Layer 20 of a small transformer language model trained on English Wikipedia (23 layers, counted from 0, width 96).
A neuron adds its activation times its output weights to the MLP's output. To switch it off is to set its activation to zero at one token and run the rest of the model.

Output weights of the MLP neurons that the questions are about. A number n stands for (n - 128) times 0.016.
n58: 132, 182, 142, 112, 86, 76, 104, 87, 126, 156, 87, 91, 104, 151, 144, 149, 48, 193, 94, 111, 153, 163, 115, 138, 66, 171, 138, 89, 140, 128, 80, 167, 192, 113, 175, 89, 113, 102, 146, 104, 117, 160, 143, 92, 153, 125, 168, 121, 140, 153, 41, 113, 169, 82, 125, 124, 83, 96, 128, 183, 155, 84, 129, 138, 134, 149, 125, 172, 153, 191, 166, 162, 72, 172, 176, 112, 162, 183, 152, 146, 159, 135, 111, 96, 100, 65, 89, 137, 72, 208, 164, 193, 96, 101, 81, 101
n128: 124, 138, 104, 168, 61, 180, 113, 104, 46, 132, 144, 95, 132, 213, 147, 184, 146, 117, 135, 102, 119, 187, 135, 205, 60, 74, 78, 16, 214, 106, 133, 239, 132, 138, 120, 227, 109, 101, 142, 226, 92, 230, 131, 206, 100, 81, 138, 111, 141, 94, 155, 107, 152, 167, 49, 121, 60, 145, 89, 111, 141, 164, 120, 60, 139, 162, 143, 14, 143, 121, 88, 137, 168, 120, 124, 66, 112, 80, 104, 91, 118, 139, 185, 146, 133, 181, 100, 120, 139, 188, 95, 117, 121, 163, 50, 171
n133: 128, 53, 159, 198, 187, 157, 149, 129, 103, 138, 152, 153, 177, 106, 80, 91, 131, 58, 175, 137, 107, 77, 146, 127, 102, 134, 125, 122, 156, 154, 91, 133, 169, 73, 142, 69, 104, 110, 145, 136, 77, 189, 76, 153, 130, 173, 198, 144, 130, 112, 175, 72, 144, 103, 126, 161, 133, 90, 85, 149, 163, 102, 120, 127, 113, 190, 121, 57, 45, 120, 99, 139, 174, 138, 107, 192, 125, 58, 75, 124, 121, 171, 195, 163, 153, 122, 55, 163, 81, 197, 143, 93, 156, 107, 163, 93
n246: 124, 133, 124, 182, 72, 124, 179, 69, 185, 120, 168, 115, 176, 150, 116, 90, 83, 118, 145, 129, 159, 111, 143, 155, 84, 144, 9, 194, 89, 202, 191, 174, 84, 83, 147, 111, 168, 60, 86, 196, 143, 104, 115, 77, 147, 217, 121, 156, 79, 126, 108, 167, 136, 117, 113, 87, 132, 84, 104, 91, 182, 164, 162, 59, 122, 95, 194, 134, 187, 70, 149, 91, 126, 134, 132, 192, 173, 90, 135, 145, 113, 170, 108, 117, 179, 99, 68, 136, 81, 178, 119, 171, 88, 83, 154, 89
n320: 148, 62, 146, 136, 111, 157, 183, 129, 117, 148, 121, 163, 120, 89, 75, 101, 163, 162, 114, 93, 95, 130, 145, 114, 104, 140, 107, 212, 122, 195, 91, 159, 146, 54, 159, 128, 126, 177, 195, 33, 139, 144, 163, 147, 158, 121, 81, 138, 166, 75, 90, 143, 94, 156, 99, 164, 146, 154, 75, 96, 39, 185, 118, 108, 202, 109, 138, 191, 89, 147, 43, 190, 129, 141, 140, 133, 73, 155, 150, 187, 154, 80, 61, 150, 130, 132, 66, 90, 119, 129, 145, 137, 111, 76, 118, 175

Each question names a token from some text and the token that comes next. It shows the activations a of the neurons there, in the order above. A number n stands for (n - 128) times 0.042.

Then comes g, the gradient of the next token's log-probability with respect to the MLP's output, scaled to length 1. A neuron's effect is roughly proportional to its activation times (output weights . g). A number n stands for (n - 128) times 0.0031.

"ures", then " and"
a: 127, 127, 127, 155, 128
g: 72, 116, 93, 151, 77, 163, 118, 138, 103, 104, 126, 172, 108, 138, 69, 142, 163, 166, 133, 219, 110, 178, 113, 145, 54, 136, 125, 136, 130, 124, 96, 131, 117, 119, 157, 146, 115, 59, 45, 177, 118, 143, 108, 134, 98, 161, 166, 132, 143, 193, 115, 166, 121, 116, 117, 148, 115, 124, 102, 120, 200, 162, 108, 137, 102, 120, 174, 162, 132, 83, 101, 106, 135, 114, 170, 135, 109, 146, 149, 96, 117, 100, 147, 107, 97, 158, 158, 118, 119, 147, 128, 97, 182, 105, 45, 197
Which neuron, switched off, lowers the next token's probability most? n246

" player", then ","
a: 128, 128, 125, 161, 124
g: 101, 137, 91, 133, 103, 150, 118, 124, 97, 91, 239, 120, 99, 130, 127, 103, 183, 160, 120, 139, 118, 71, 103, 167, 119, 211, 133, 69, 114, 154, 113, 133, 140, 112, 150, 158, 105, 101, 82, 125, 120, 126, 146, 186, 143, 93, 118, 98, 98, 162, 82, 169, 111, 116, 118, 190, 131, 151, 126, 105, 168, 101, 144, 120, 157, 53, 122, 168, 103, 100, 155, 96, 125, 120, 109, 159, 37, 100, 97, 141, 113, 146, 106, 204, 161, 128, 143, 177, 115, 163, 113, 164, 109, 144, 150, 136
Which neuron, switched off, lowers the next token's probability most? n246

" the", then " girl"
a: 135, 128, 124, 128, 124
g: 135, 158, 112, 140, 160, 144, 125, 231, 151, 157, 106, 128, 122, 216, 131, 148, 133, 59, 185, 152, 128, 171, 69, 75, 127, 119, 94, 116, 121, 148, 152, 112, 169, 113, 126, 139, 93, 140, 105, 139, 142, 100, 143, 139, 109, 113, 52, 83, 131, 81, 98, 140, 114, 179, 186, 114, 129, 145, 104, 141, 52, 140, 92, 102, 111, 131, 170, 145, 159, 167, 129, 88, 129, 145, 84, 103, 115, 56, 85, 147, 123, 98, 151, 108, 138, 164, 127, 131, 161, 152, 147, 90, 200, 130, 111, 115
Which neuron, switched off, raises the next token's probability most? n58

" ", then "8"
a: 124, 176, 125, 125, 136
g: 169, 115, 176, 114, 125, 131, 113, 102, 120, 92, 138, 29, 115, 184, 131, 192, 121, 113, 113, 142, 114, 168, 145, 103, 210, 155, 94, 109, 117, 111, 102, 187, 149, 104, 54, 134, 120, 157, 106, 205, 111, 125, 166, 127, 132, 98, 170, 178, 105, 100, 49, 161, 135, 148, 40, 144, 133, 120, 119, 129, 124, 131, 132, 177, 131, 131, 109, 175, 111, 140, 160, 113, 120, 138, 128, 128, 76, 130, 117, 123, 100, 121, 194, 145, 124, 119, 168, 119, 85, 132, 175, 106, 101, 93, 149, 93
Which neuron, switched off, lowers the next token's probability most? n128

" game", then " of"
a: 124, 124, 154, 127, 125
g: 128, 149, 153, 78, 144, 130, 143, 117, 117, 144, 88, 151, 126, 178, 119, 110, 81, 181, 89, 171, 137, 64, 143, 111, 137, 173, 150, 127, 181, 158, 139, 125, 140, 131, 85, 155, 139, 96, 119, 105, 126, 113, 67, 114, 130, 90, 160, 130, 141, 189, 125, 84, 103, 122, 161, 155, 158, 82, 118, 102, 106, 116, 102, 159, 100, 126, 126, 114, 186, 184, 70, 122, 173, 154, 126, 149, 231, 133, 79, 102, 83, 114, 199, 123, 80, 102, 104, 138, 172, 159, 105, 177, 127, 80, 79, 114
Which neuron, switched off, lowers the next token's probability most? n133

" the", then " Tor"
a: 176, 127, 131, 143, 125
g: 147, 106, 126, 85, 196, 123, 155, 145, 140, 139, 172, 86, 140, 120, 112, 106, 90, 118, 136, 133, 85, 178, 89, 52, 74, 83, 115, 146, 121, 71, 129, 157, 170, 112, 121, 123, 130, 179, 173, 81, 154, 149, 131, 132, 139, 84, 119, 154, 103, 122, 74, 142, 91, 110, 100, 160, 78, 130, 129, 160, 169, 131, 138, 183, 133, 87, 109, 139, 176, 208, 148, 177, 126, 143, 156, 125, 102, 80, 126, 93, 190, 76, 158, 109, 153, 129, 113, 158, 84, 141, 89, 121, 152, 141, 97, 204
Which neuron, switched off, lowers the next token's probability most? n58

"ing", then " game"
a: 135, 126, 124, 124, 125
g: 140, 118, 120, 89, 133, 78, 89, 125, 121, 154, 177, 140, 129, 181, 157, 106, 128, 66, 106, 80, 165, 115, 105, 95, 123, 211, 192, 129, 120, 195, 109, 143, 173, 117, 140, 99, 110, 179, 135, 120, 128, 140, 116, 193, 105, 71, 176, 84, 106, 101, 105, 128, 104, 134, 106, 150, 96, 135, 109, 100, 112, 179, 139, 109, 78, 217, 151, 141, 96, 150, 98, 107, 119, 135, 138, 110, 72, 139, 63, 144, 145, 130, 174, 107, 101, 177, 168, 134, 116, 134, 135, 65, 172, 159, 123, 145
Which neuron, switched off, lowers the next token's probability most? n246

"Y", then "et"
a: 129, 128, 124, 127, 141
g: 137, 123, 202, 116, 168, 135, 112, 140, 131, 80, 181, 97, 124, 94, 114, 150, 146, 144, 151, 124, 139, 64, 123, 113, 107, 169, 184, 134, 122, 202, 101, 90, 166, 140, 124, 152, 111, 79, 151, 143, 69, 112, 146, 182, 124, 96, 160, 146, 142, 99, 115, 110, 132, 39, 89, 131, 69, 153, 144, 137, 196, 144, 112, 110, 119, 104, 113, 125, 89, 103, 113, 145, 128, 127, 161, 136, 65, 152, 119, 173, 177, 120, 159, 151, 118, 126, 125, 194, 179, 110, 95, 135, 55, 64, 117, 150
Which neuron, switched off, lowers the next token's probability most? n320

" ", then "23"
a: 154, 150, 125, 128, 154
g: 117, 114, 112, 138, 124, 134, 201, 154, 181, 121, 122, 178, 135, 113, 129, 92, 125, 104, 140, 129, 111, 83, 115, 106, 39, 114, 190, 160, 127, 96, 213, 83, 109, 108, 165, 128, 98, 147, 145, 118, 175, 159, 88, 101, 129, 137, 129, 120, 147, 148, 144, 144, 117, 100, 163, 131, 28, 148, 100, 138, 107, 110, 103, 104, 177, 145, 78, 120, 151, 93, 88, 186, 134, 151, 114, 120, 152, 138, 164, 139, 192, 94, 70, 121, 142, 136, 76, 113, 209, 140, 115, 163, 154, 126, 100, 97
Which neuron, switched off, lowers the next token's probability most? n320